Layer 13 of a small transformer language model trained on English Wikipedia (16 layers, counted from 0, width 96).
A neuron adds its activation times its output weights to the MLP's output. To switch it off is to set its activation to zero at one token and run the rest of the model.

Output weights of the MLP neurons that the questions are about. A number n stands for n times 0.0074.
n20: -2 -31 1 -16 -25 -27 23 -18 -8 22 -16 -10 37 -26 -1 40 2 -9 -18 23 -11 46 3 -18 -12 -38 -50 -21 14 -49 -19 -25 0 -8 -18 -10 -23 19 -33 9 34 2 16 15 12 -18 34 15 -21 -13 -23 37 32 -18 -57 21 -28 44 -19 -42 18 -18 27 1 -12 43 13 26 -47 -30 0 -7 27 -5 -5 -4 16 -1 -11 37 -3 24 -21 -4 25 54 10 1 -26 38 8 7 4 -26 7 48
n46: 32 0 6 0 -17 6 43 24 61 -23 -19 28 -5 -14 36 -10 40 26 -49 -24 -15 -2 -10 -42 -71 22 4 1 0 7 34 8 18 5 -26 -6 28 31 16 33 23 2 20 -14 -6 -22 -26 -58 3 42 -2 -44 26 -34 38 -38 13 1 -4 14 43 -11 17 44 -2 31 23 -5 48 14 -14 -17 -34 19 -17 27 3 1 15 22 -6 39 -9 21 21 17 4 -49 -1 15 20 15 77 31 24 -7
n61: -42 2 52 -43 45 -12 -9 -32 47 20 35 -28 94 -47 4 -35 12 -47 -16 -25 88 21 27 -15 19 -33 -14 -19 -27 -5 -6 4 16 -34 31 5 39 -8 13 15 -33 -13 -13 41 6 67 -32 41 -42 -16 -2 32 41 -22 9 14 15 18 49 26 -8 16 -16 -19 -35 56 -29 38 18 -20 57 3 26 19 10 15 -8 -3 -9 9 -19 -37 4 -36 -28 41 -23 20 15 -23 25 -43 -16 5 -17 -16
n70: 15 45 1 19 -22 -6 -45 -5 25 -12 2 -7 87 -1 31 50 5 0 20 -40 -1 4 12 -18 -30 -24 37 24 8 31 32 -8 -31 -1 1 -15 12 -40 -4 28 0 13 -25 55 -67 2 -16 -14 -28 35 -18 5 14 -19 -26 -14 -39 -24 19 6 -25 -4 -41 -11 -3 14 0 16 -10 16 -7 -10 -36 1 -29 -17 54 -5 -8 -33 21 8 -6 -27 2 -10 -1 35 -8 -12 -36 -1 -6 24 17 14
n71: -21 -2 -11 -29 -9 8 -9 -12 -16 -36 -3 19 18 44 12 10 -34 -1 58 -52 10 15 7 1 38 38 -44 -7 -22 -20 42 -17 26 44 39 -46 5 9 -13 -5 -24 -14 -24 16 39 -4 21 14 5 -34 0 18 3 -1 -43 11 44 12 -10 8 -15 -13 -35 14 12 -23 -20 24 51 31 -1 -5 -19 40 23 -16 12 20 -7 -7 19 -6 -17 -56 -13 -62 35 -33 18 -2 8 11 33 -44 -6 -32
n89: -10 -21 -29 -9 -30 -30 24 1 -12 6 -12 -3 1 18 30 31 -7 -15 18 25 56 26 44 18 14 1 -7 7 -15 6 46 -17 -52 27 -24 14 12 -38 -4 6 -1 -13 46 31 26 19 -37 1 -19 -3 9 2 -30 -14 21 26 32 16 -26 35 1 -1 32 -13 -39 70 13 2 7 28 -18 -33 -11 -10 48 10 6 -18 -1 -9 -12 -5 -18 -22 -3 35 -31 1 15 19 -23 -20 23 30 34 16
n123: -2 -9 25 71 44 10 -1 1 9 -38 32 20 -54 -5 -25 -8 42 12 -28 13 32 -61 -19 -8 -42 -8 9 5 -4 28 24 21 27 -42 16 -6 39 -20 21 -19 -13 29 -45 -19 33 -2 -28 -54 16 13 36 1 5 -10 37 -5 -18 26 11 14 17 50 -22 -37 42 32 -1 -1 9 -24 -5 -15 23 -11 -16 61 -7 29 28 -20 2 -8 -16 -31 17 -6 -1 37 39 -2 -35 -47 -14 -25 1 -35
n134: 28 -23 21 18 5 6 -24 11 20 5 36 -6 62 19 -6 11 -27 13 -41 10 -10 15 -4 16 26 19 4 -10 19 -9 -3 -5 -7 -26 7 5 -48 0 -19 -19 -14 11 -8 4 21 -6 -12 -70 -2 28 18 5 16 -4 -70 -33 -36 15 -13 -26 8 1 16 8 31 21 5 -30 22 -19 22 -27 -2 30 -33 -6 12 -9 -23 10 -28 -24 3 5 -17 12 31 13 5 -24 26 0 0 2 10 32
n141: 10 -47 -33 -29 -4 11 -22 28 7 -28 -14 19 3 -17 -6 -11 17 33 -7 -8 2 -37 -6 -6 9 -5 -10 12 30 28 -42 15 5 -19 -16 -21 -12 -15 22 -9 -26 -66 18 -32 -42 69 34 17 38 16 56 -30 25 8 -6 4 1 17 8 11 -19 8 -33 31 -51 8 -18 -3 16 -19 -26 -19 15 22 -37 4 7 3 27 15 16 27 14 2 36 -6 -50 -15 -2 -3 -1 -14 -32 -18 -26 -43
n198: 4 9 1 3 43 -30 7 31 -35 -4 7 -16 58 -4 14 -20 27 8 3 -23 -17 34 -26 32 24 -9 -23 -34 -13 -8 -14 -9 32 27 -6 -18 -11 -3 3 24 41 -39 11 -20 21 -74 43 13 16 -33 27 -1 -12 -25 -18 -18 32 44 -25 -16 31 -14 -24 27 11 -15 40 5 -18 -11 -9 41 -45 -17 -34 4 2 -32 10 1 40 19 13 32 -29 14 -38 39 -17 38 32 -18 -6 -40 12 -6
n215: 27 32 -19 28 16 25 -18 22 -23 11 -7 7 -32 -2 -8 35 16 24 -26 0 -31 -15 -20 -10 -26 -65 22 19 -16 13 -7 -22 48 -4 -5 -23 -71 27 30 16 53 41 47 13 34 -16 17 -17 -2 4 -26 2 2 19 -16 0 23 -7 18 -24 -9 -1 -7 -3 61 1 -33 -6 -26 -74 -31 -42 12 66 8 -8 -7 19 -22 12 13 28 -2 -10 -36 15 -3 -2 31 -5 -24 21 -18 -25 1 -15
n260: -18 32 7 21 -21 -17 -3 23 -31 -2 -2 2 21 -13 2 20 -42 8 -45 -23 21 23 -38 -4 5 -55 15 -26 67 6 -6 -42 26 -12 -31 -16 -53 24 8 -31 12 35 31 -4 40 -5 2 8 19 -25 34 -1 -20 15 -45 25 -24 -4 26 -22 36 -29 -6 -12 -20 17 -4 -18 76 -14 -28 10 25 2 -52 -5 29 40 -52 20 37 8 -2 -25 -33 -10 4 29 18 -11 38 -27 -14 16 -2 11
n264: -50 -15 -34 -2 -18 -3 -6 -26 29 4 -27 6 49 -35 -10 -2 21 -15 -4 3 6 -17 -40 -24 -13 19 -14 -4 -31 -6 -7 9 -27 -33 -1 30 -69 0 -2 -9 35 -17 -8 8 -20 -56 9 33 -1 -21 -15 -34 -30 -40 51 -23 -6 -31 -27 -46 44 11 -8 3 -51 51 17 17 -44 19 11 -58 -2 -34 2 -24 -32 0 -16 -21 30 -19 29 9 -10 26 4 30 -1 -26 20 20 61 38 -3 -6
n289: 43 27 -12 -37 -29 26 -26 -16 36 21 25 50 -26 47 10 -28 20 -39 -30 -23 -54 3 26 -44 9 4 5 8 -36 -10 83 30 -1 -8 -10 20 6 14 -21 40 20 14 19 -27 0 12 -5 10 -15 10 29 -47 17 2 7 24 42 -51 2 25 32 50 -17 10 55 27 -36 -28 -16 -4 12 6 -19 -7 6 -32 -43 35 -17 -49 -20 27 38 -2 3 46 19 27 11 19 28 -3 12 12 20 11
n344: 18 -29 -1 -21 8 -33 -23 18 -59 -21 -12 41 -30 23 -1 -46 -24 -2 11 17 -7 -38 40 -8 2 -12 14 -27 3 30 -11 43 6 34 45 -34 -18 -18 23 -4 -16 -22 -29 -30 -33 38 -43 -30 3 19 46 36 41 42 12 25 18 -40 -17 -28 16 -3 6 24 -15 -65 -9 39 -28 10 39 -20 49 -1 -24 -1 -61 -25 41 -12 19 6 14 14 -54 -20 -14 11 -12 -45 15 15 -27 -8 13 -11
n376: 32 55 -35 -10 -4 0 -1 -39 -20 -8 25 -3 -39 23 45 -40 -30 14 26 20 28 -20 31 -42 -53 2 16 19 69 7 84 3 55 8 -42 35 6 1 43 -9 -47 -6 -11 0 -5 -13 12 27 34 -28 18 25 -16 2 -2 -36 -31 -28 -18 35 -9 13 23 5 16 32 24 -24 -46 -27 15 -18 6 13 -14 -17 -26 -12 -23 17 24 -8 11 -6 15 -73 20 63 2 5 18 26 -19 -17 27 -58

Each question names a token from some text and the token that comes next. It shows the activations a of the neurons there, in the order above. A number n stands for n times 0.29.

Then comes g, the gradient of the next token's log-probability with respect to the MLP's output, scaled to length 1. A neuron's effect is roughly proportional to its activation times (output weights . g). A number n stands for n times 0.0041.

"at", then "u"
a: 0 3 0 0 0 0 0 0 0 0 0 1 0 0 0 0
g: -24 -27 17 -5 -36 -10 1 -26 -27 12 -10 12 -19 -14 -38 45 0 -36 -36 -53 -3 -32 -49 9 -48 -5 3 11 -6 11 -28 -37 16 -9 57 6 -12 1 -8 -17 -18 -30 3 -22 -8 -4 28 -45 37 -18 -23 14 -25 -34 19 34 -25 -16 -18 -27 14 -23 0 -11 17 -6 12 -17 28 24 22 2 23 24 -22 -7 31 26 -19 20 -25 16 14 -22 -24 32 52 -37 -47 8 2 17 2 15 51 -23
Which neuron, switched off, lowers the next token's probability most? n46

"am", then "ent"
a: 1 2 0 5 0 0 0 0 9 0 0 0 0 0 0 0
g: 26 -7 34 28 -11 16 -48 8 9 1 11 -14 42 -12 0 12 33 2 1 -17 5 -9 45 -24 4 -20 -54 8 47 2 -12 -13 -14 12 -57 -19 14 -4 -9 67 5 -5 -32 -5 -42 11 -35 -27 -20 -6 -27 58 -14 21 -13 23 -28 17 25 -11 27 -19 32 -15 5 7 2 0 -10 56 7 3 -18 24 -19 -2 -30 12 -23 26 7 -39 -9 -10 -4 -21 -17 -38 38 3 -10 -34 30 -49 -20 -26
Which neuron, switched off, lowers the next token's probability most? n70

"am", then "b"
a: 0 0 2 0 0 0 0 0 0 0 0 0 0 0 8 0
g: 7 -16 -7 -4 14 24 41 10 14 13 -5 21 13 -8 4 0 9 1 -15 -2 9 27 -19 -31 29 -14 15 -1 4 10 -6 -20 -22 6 -7 -22 -13 14 -34 1 35 -9 -5 29 -27 26 -4 -19 10 -30 -18 20 60 16 -10 39 19 60 -17 -14 -8 35 -9 12 -68 43 24 23 -38 23 11 -48 -49 -18 21 -25 -22 38 -33 -29 5 -24 12 -19 -40 -20 46 24 17 -42 -22 -8 -9 57 -14 7
Which neuron, switched off, lowers the next token's probability most? n61

"a ", then "h"
a: 0 0 0 0 93 0 0 0 0 0 0 0 0 0 0 0
g: -28 12 -5 3 -9 -41 51 1 -6 23 17 13 -16 -21 17 -21 -24 35 -15 9 3 -10 -15 26 -10 -17 2 28 11 -1 44 -13 49 3 33 -52 -20 -12 -8 38 -39 -22 37 2 9 -26 -48 -33 17 -18 22 20 42 -66 -9 11 -14 30 4 9 -15 31 -54 -19 -2 19 13 2 -6 -13 14 28 -42 22 -19 -10 5 -12 -17 -11 38 10 50 0 -9 41 -17 33 -5 -4 -10 2 35 -20 -43 2
Which neuron, switched off, lowers the next token's probability most? n71

"ent ", then "("
a: 0 0 0 0 0 0 0 12 0 0 0 0 0 0 0 0
g: -10 -13 48 -13 -5 -2 -20 -22 -49 25 -14 13 19 43 -29 -8 -25 9 24 -12 -3 -16 6 -13 5 -43 11 5 -5 -46 -37 -6 -4 29 -4 29 12 7 -30 2 -14 6 12 -56 -23 -27 -6 3 4 -16 -53 36 88 2 -1 6 24 -41 -31 8 -19 48 22 -12 4 10 -11 34 -18 -34 -19 31 -26 -37 -11 -22 -16 30 4 -20 -44 16 -10 7 -18 10 1 -3 12 43 -4 5 7 -25 -12 -37
Which neuron, switched off, raises the next token's probability most? n134

"a", then ":"
a: 0 6 0 0 0 0 0 0 0 0 0 8 0 0 0 0
g: -1 5 48 11 -4 -5 -22 13 -22 1 3 -16 2 -23 -3 23 23 17 37 12 28 27 -1 32 3 27 -51 -40 29 38 20 -33 27 -21 -69 20 -15 28 -7 2 -1 -6 -6 34 10 -16 -15 14 21 -9 -20 -10 4 0 18 -22 6 -20 -22 5 15 -2 59 -21 -15 2 12 25 41 -26 19 4 -47 24 9 -22 -26 -36 -31 11 -1 20 -38 1 12 47 -8 19 -25 -12 -8 4 -6 -69 30 59
Which neuron, switched off, lowers the next token's probability most? n260

"or", then "e"
a: 0 0 0 0 0 6 0 0 0 0 1 0 0 0 0 0
g: -37 20 -12 12 14 -3 36 -4 -26 -1 -31 6 -1 -14 -38 36 -25 25 -12 7 5 -10 -16 13 -10 27 4 23 -21 -32 21 27 2 -21 2 -13 -33 -22 -50 36 23 19 21 7 -29 42 -36 -7 -26 30 -26 22 8 8 24 57 -17 -35 -20 7 8 6 21 2 10 -14 9 32 17 -18 -14 27 32 -16 -34 34 -4 -13 -20 -19 -31 -11 -3 8 52 16 -33 -18 64 -50 -33 9 50 -18 -29 -21
Which neuron, switched off, lowers the next token's probability most? n89

"ar", then "o "
a: 0 0 0 0 0 0 0 0 0 0 10 2 0 0 0 0
g: 9 -13 -16 27 -47 5 2 -17 -37 -60 11 -17 -19 -5 5 -29 17 -3 -7 12 -12 -18 -8 13 -30 -12 22 4 -28 29 10 28 50 -16 -20 -5 23 17 70 -12 -44 -36 1 36 40 46 17 -2 -43 28 23 -8 38 -31 20 -31 -32 8 10 5 -14 -35 11 -16 -3 2 24 -2 -39 -9 17 -7 15 -6 41 8 -6 40 9 -25 -14 -11 17 -20 0 49 37 -27 25 42 -18 -22 -17 13 -6 17
Which neuron, switched off, lowers the next token's probability most? n215

"T", then "V"
a: 0 0 0 0 0 0 0 0 10 0 0 0 2 0 0 2
g: 46 -15 9 -22 -9 -10 25 3 -9 27 -17 -22 38 42 5 61 11 -8 -18 15 13 18 19 -8 27 25 -35 -44 -45 -15 -6 -86 0 4 3 -8 31 11 -10 -20 9 18 -5 -12 -9 2 35 -37 -15 41 -36 -12 9 19 -17 -45 -25 -29 -3 -19 13 10 -31 4 -16 -35 22 45 18 -33 17 -6 -4 -17 0 19 -20 55 33 -23 14 -10 26 -26 -5 17 25 -15 13 23 23 -19 22 1 -8 -32
Which neuron, switched off, raises the next token's probability most? n141

"7", then "7"
a: 0 1 0 26 0 0 0 0 0 0 0 0 0 0 0 0
g: -25 10 -44 21 -15 -17 0 7 -24 -47 -17 -16 -16 -34 20 -17 -19 -15 -12 42 15 -19 -36 10 20 -20 -15 -62 -10 -27 7 13 -28 -51 16 6 -16 -2 1 5 3 -19 -25 -2 -35 -1 -46 16 33 5 -28 34 15 -2 -9 56 31 -14 53 -40 9 -19 -18 -21 -14 -29 16 1 39 -27 -5 -12 9 59 -15 21 -13 8 -2 40 1 -39 12 16 33 -29 -18 -33 -33 -24 -16 -11 -16 5 21 -18
Which neuron, switched off, raises the next token's probability most? n70

"ro", then "con"
a: 0 0 0 0 0 0 0 0 0 7 0 1 0 0 6 0
g: -15 2 51 -6 29 13 33 -21 12 -13 -9 -32 19 -22 -28 27 -45 1 -23 -15 40 -34 11 -43 -3 -23 -19 -24 -9 12 13 6 -14 -24 -13 -62 -1 -37 19 -19 36 8 -48 -22 -20 -25 15 -55 2 -54 16 -27 -24 7 -19 -8 4 2 19 -37 -26 -7 21 26 -7 -31 21 -3 27 49 -16 -12 -45 -3 21 -30 -17 -42 19 7 23 -8 1 38 -39 25 -10 27 9 -20 -5 10 25 -13 -1 -2
Which neuron, switched off, lowers the next token's probability most? n198

"el", then "l"
a: 3 0 0 1 4 0 0 0 2 0 54 0 0 0 0 0
g: -14 9 -24 1 17 25 -27 9 11 7 -22 24 -22 34 11 -18 -3 -1 38 30 0 -6 49 -62 19 0 20 9 -11 -28 23 -19 0 -24 -12 22 15 -1 62 -25 -13 -13 15 -6 -1 -10 -24 -39 -43 -18 17 -6 -23 35 -42 4 26 -6 -3 -1 23 0 15 17 3 4 -2 -27 14 -45 18 13 -5 82 -8 2 5 -18 -12 -6 -9 11 -26 -34 32 -37 -46 58 19 10 -30 -45 38 -15 5 15
Which neuron, switched off, lowers the next token's probability most? n215

"| ", then "Z"
a: 0 0 0 0 0 0 0 20 0 0 0 0 0 0 0 0
g: 41 0 39 -37 -24 56 -20 -27 16 32 39 -9 -11 -18 18 -18 13 -8 0 14 -22 -8 7 -39 50 50 -19 2 -11 -10 -33 6 8 -15 10 -34 12 12 -13 36 -18 -14 -22 -26 -2 9 8 -33 -26 0 10 -13 22 38 9 11 -38 -20 -6 -22 32 -18 52 -38 13 -16 -25 47 -21 -17 30 19 -22 -29 -10 46 22 -13 31 -39 -22 22 20 -10 23 12 -21 -39 14 -6 -12 5 15 -37 35 -20
Which neuron, switched off, lowers the next token's probability most? n134

", ", then "ar"
a: 0 0 0 0 5 4 0 1 0 0 0 0 0 0 0 0
g: -2 34 18 21 -5 -7 -12 -10 -18 -1 -33 16 -23 13 21 -19 33 -54 -50 23 -14 -16 21 -29 -10 -9 -23 49 15 -2 -9 48 -41 28 28 1 -31 37 -4 -13 -5 -41 31 17 28 -33 8 -5 -23 -5 -4 5 -44 -40 8 20 -11 3 -11 -25 15 32 26 -36 -17 3 28 -13 -8 -3 -54 -22 23 10 -28 -45 4 -52 7 14 -18 42 -15 -7 -32 2 -16 -44 14 17 -4 20 -14 31 -34 -13
Which neuron, switched off, raises the next token's probability most? n71

"1", then ")"
a: 0 1 0 9 0 0 0 0 0 0 0 0 0 0 0 0
g: 13 22 25 9 -4 14 -34 -36 13 29 8 10 30 6 16 1 2 -4 45 -43 -24 17 44 -4 -6 1 -25 60 -8 13 -6 -14 44 30 -32 -10 -39 -8 -18 -2 22 48 22 -23 -10 -20 16 -38 -5 22 3 22 23 -39 59 -45 -46 56 -32 34 -29 -1 24 5 5 17 -9 11 -37 10 8 -22 6 -14 16 -6 12 -18 12 -47 -18 2 -24 -38 0 43 26 13 7 7 -15 13 -30 -5 -7 2
Which neuron, switched off, lowers the next token's probability most? n70

"ec", then "re"
a: 0 0 0 0 0 0 0 1 0 0 0 0 4 0 0 0
g: 3 58 28 23 11 17 -9 -20 4 -13 11 8 -17 29 -5 15 -42 11 -23 -2 26 -32 29 -5 11 24 -13 24 -35 32 6 -46 -6 0 15 28 45 34 -24 2 0 4 45 7 -12 22 28 -1 -14 -30 7 14 23 66 -23 70 44 -31 5 -20 -18 -20 3 24 -30 -1 2 -12 26 -1 -5 -11 12 -45 7 1 -22 12 2 -25 -43 2 -24 28 33 1 -61 20 -8 -31 11 26 -1 -20 1 -28
Which neuron, switched off, raises the next token's probability most? n264

"– ", then "d"
a: 0 0 0 0 0 0 0 2 0 0 0 0 0 0 4 0
g: 9 6 33 -18 15 39 5 -8 17 24 -35 12 -10 3 18 -27 -40 -13 1 -1 -42 -15 -11 12 -5 -23 55 -4 15 23 8 6 17 0 26 29 -33 -31 -4 10 8 22 -25 -6 -17 15 -42 -6 51 -46 18 26 -51 -25 13 55 30 9 -23 42 26 18 -17 -4 55 37 28 0 31 34 -1 33 19 28 9 13 21 -4 -7 -14 -18 -8 -31 27 -14 -29 -21 -19 -33 -15 -14 3 -55 26 -5 -22
Which neuron, switched off, lowers the next token's probability most? n344

"C", then "en"
a: 0 0 0 0 0 0 0 0 0 0 0 0 3 10 0 0
g: -34 34 -34 17 2 8 1 15 -6 -9 54 52 -39 21 1 -17 15 2 -26 1 1 4 -3 -31 5 -17 10 26 5 34 18 13 -33 24 14 44 -13 47 30 51 26 -27 -11 -25 12 18 -22 -14 5 -38 15 15 -43 -38 14 -16 37 7 -46 1 -3 -40 -14 31 47 38 -14 -27 7 24 -28 8 21 37 -8 -41 8 -22 -21 -12 18 6 4 13 21 14 3 16 -1 30 -51 -6 15 28 25 -18
Which neuron, switched off, lowers the next token's probability most? n289

"o", then ": "
a: 5 0 0 0 0 0 0 0 0 0 0 0 0 0 0 0
g: -13 28 25 -16 -32 7 -49 -4 -8 0 36 13 -4 -51 11 30 -8 -21 39 22 -39 26 -8 -1 45 -28 -52 -37 -26 0 3 -35 -8 9 -49 -8 -25 49 3 13 5 0 7 1 -11 -14 -37 -22 14 -48 -22 -11 29 25 42 5 5 23 14 3 -27 21 36 -53 14 -4 -31 13 45 -18 2 6 28 -5 -2 -14 -7 24 -23 14 46 -2 12 1 -2 31 13 22 31 20 -14 -5 -20 -3 26 48
Which neuron, switched off, lowers the next token's probability most? n20

"n", then "o"
a: 0 0 0 0 0 0 1 0 0 0 0 14 0 0 0 0
g: -13 25 17 35 -26 2 -11 4 -15 -28 -19 -3 14 -9 -65 -41 39 -5 46 6 -21 18 9 -4 -16 6 37 -5 -11 -7 43 -1 39 -2 15 -3 21 16 -19 17 -2 -16 8 45 30 4 4 -41 12 37 16 7 34 -12 13 2 -30 -11 3 10 -20 -37 -3 29 13 -32 9 -36 -44 4 1 15 11 22 27 -37 -4 49 -55 -32 1 10 -5 18 15 42 -42 -10 -2 9 15 -28 6 35 -45 51
Which neuron, switched off, raises the next token's probability most? n260

"r", then " "
a: 0 0 0 0 0 3 0 0 0 0 0 0 0 0 0 0
g: 42 -15 19 -10 -6 -5 -39 16 3 -20 -23 9 26 4 15 -12 4 32 24 7 -42 2 -39 36 -14 16 8 12 9 -31 22 -8 -18 17 -21 26 57 -21 9 2 -3 -26 2 -44 11 -30 59 -20 -10 23 -10 2 13 -39 2 -24 -28 3 13 18 3 14 -40 0 -59 29 24 57 14 4 50 37 7 13 -45 -34 5 34 -33 -22 2 -16 -32 -30 -5 -5 -9 22 31 15 35 -6 9 0 -40 -12
Which neuron, switched off, raises the next token's probability most? n89

"er", then "\n"
a: 0 0 0 11 0 0 0 0 0 0 0 0 0 0 0 0
g: -19 53 -8 40 -20 19 -27 -27 -9 -15 24 29 8 10 40 27 -3 -14 30 12 -23 11 5 -26 -20 -6 -23 -7 23 -17 -30 -26 26 -39 -51 1 -3 -28 -14 -36 11 31 4 -21 -47 -16 8 29 48 -12 -37 11 13 4 -3 -43 -19 25 -35 7 6 28 17 19 -9 24 -26 39 6 -32 41 -27 17 -25 -40 18 -10 -71 -4 -23 -13 8 -4 1 39 27 -14 -8 -20 20 25 18 -11 25 5 -21
Which neuron, switched off, lowers the next token's probability most? n70

"com", then "m"
a: 15 0 0 0 0 0 0 0 0 0 0 0 0 0 0 0
g: -21 5 -27 -6 27 41 8 -51 7 -56 9 -3 16 -64 26 36 -2 11 -15 10 23 -4 -20 -52 14 -52 -11 9 -4 5 -10 -25 -6 -3 -8 -1 -14 -37 42 -33 -1 -3 0 17 21 -35 21 -13 -24 19 -27 44 -4 44 12 48 -10 46 37 33 -11 17 16 26 -10 -8 -1 6 -26 5 -48 -10 53 2 11 1 40 -17 14 4 -32 -8 -1 9 -18 -10 15 19 -11 -35 -10 -38 -11 15 -21 -20
Which neuron, switched off, lowers the next token's probability most? n20

"a", then "z"
a: 0 23 0 0 0 0 0 0 0 0 0 0 0 0 0 0
g: 58 21 26 -31 -42 57 33 9 7 21 -38 30 -56 -23 5 -22 -24 -32 7 -12 -11 25 -10 -40 29 18 20 -25 14 19 -10 22 10 -5 -23 -6 24 -29 2 22 -16 -3 18 50 -24 5 7 18 -34 37 49 2 -29 46 18 28 -11 -20 11 36 -25 22 16 35 15 -6 -29 -20 26 -6 -16 -34 16 21 -11 5 19 10 30 23 21 39 6 -6 41 -13 -17 -5 0 24 24 3 9 -3 -9 35
Which neuron, switched off, lowers the next token's probability most? n46

"ent", then "ur"
a: 6 0 0 0 0 1 2 0 0 0 0 0 28 0 19 48
g: 31 -3 1 -42 5 -15 -4 -7 4 0 -10 -4 -16 -26 -4 16 26 -17 -30 19 6 -37 5 -30 23 -21 -52 -8 34 -7 28 3 33 -11 -12 -19 25 33 20 -1 -66 4 -42 -37 16 -34 5 17 13 3 14 -19 -38 -15 35 -36 -11 3 2 22 -8 13 -18 -25 -28 27 -5 -44 -6 -5 19 -3 -26 20 -21 -6 17 -1 -27 9 -12 -16 11 -21 -43 13 -5 -57 4 22 27 58 63 -12 -26 54
Which neuron, switched off, lowers the next token's probability most? n376

"all", then "si"
a: 0 0 0 0 0 0 0 0 0 0 0 1 3 0 4 0
g: -19 -10 29 18 31 39 11 -6 43 -11 -9 -21 40 -7 7 20 5 -17 30 -14 -57 1 11 11 29 -20 -13 9 25 -4 31 -36 -29 -49 -17 -37 -1 -30 -21 -4 17 27 -5 -44 22 -1 -5 -3 0 -30 -7 -3 5 62 -53 2 31 -14 -27 -22 26 7 -25 32 20 9 14 -33 0 17 -14 5 -11 -33 2 -6 -46 11 -1 14 0 -36 2 11 -23 -2 -34 -2 -7 42 -25 -16 18 -81 4 23
Which neuron, switched off, raises the next token's probability most? n344

"al ", then "w"
a: 0 0 0 0 0 0 0 0 0 0 0 6 0 0 0 0
g: -18 8 -33 47 19 -30 3 -32 27 47 -4 34 5 3 46 17 7 -5 38 -11 -7 24 28 -17 29 24 -26 4 -22 40 9 -26 28 35 21 27 -6 32 -2 12 -28 0 14 -3 20 11 14 17 -20 -11 0 -50 -20 -5 -2 38 -6 20 -38 52 -13 -28 -13 52 -1 45 -17 31 25 11 0 3 30 -23 35 -44 17 -11 9 -12 31 19 6 26 40 -34 -17 -3 -2 20 8 56 10 17 -11 -25
Which neuron, switched off, raises the next token's probability most? n260

"i", then "ate "
a: 0 13 0 3 0 5 0 0 0 0 0 0 0 8 0 0
g: -19 18 -5 -20 29 4 6 -14 11 -7 40 33 1 2 -12 1 20 27 22 19 36 19 -15 14 -4 50 22 -3 -64 -1 -3 -20 -5 27 -3 -10 5 -24 -16 -22 -5 -22 32 -5 1 22 -19 -2 7 37 -3 11 0 -55 32 22 15 11 -21 -38 -29 55 -1 -35 23 -60 11 -5 -19 -2 28 -70 14 -44 -38 -2 12 -8 32 29 13 -10 -15 14 -20 27 -7 -33 -50 4 -25 23 27 37 1 -13
Which neuron, switched off, raises the next token's probability most? n289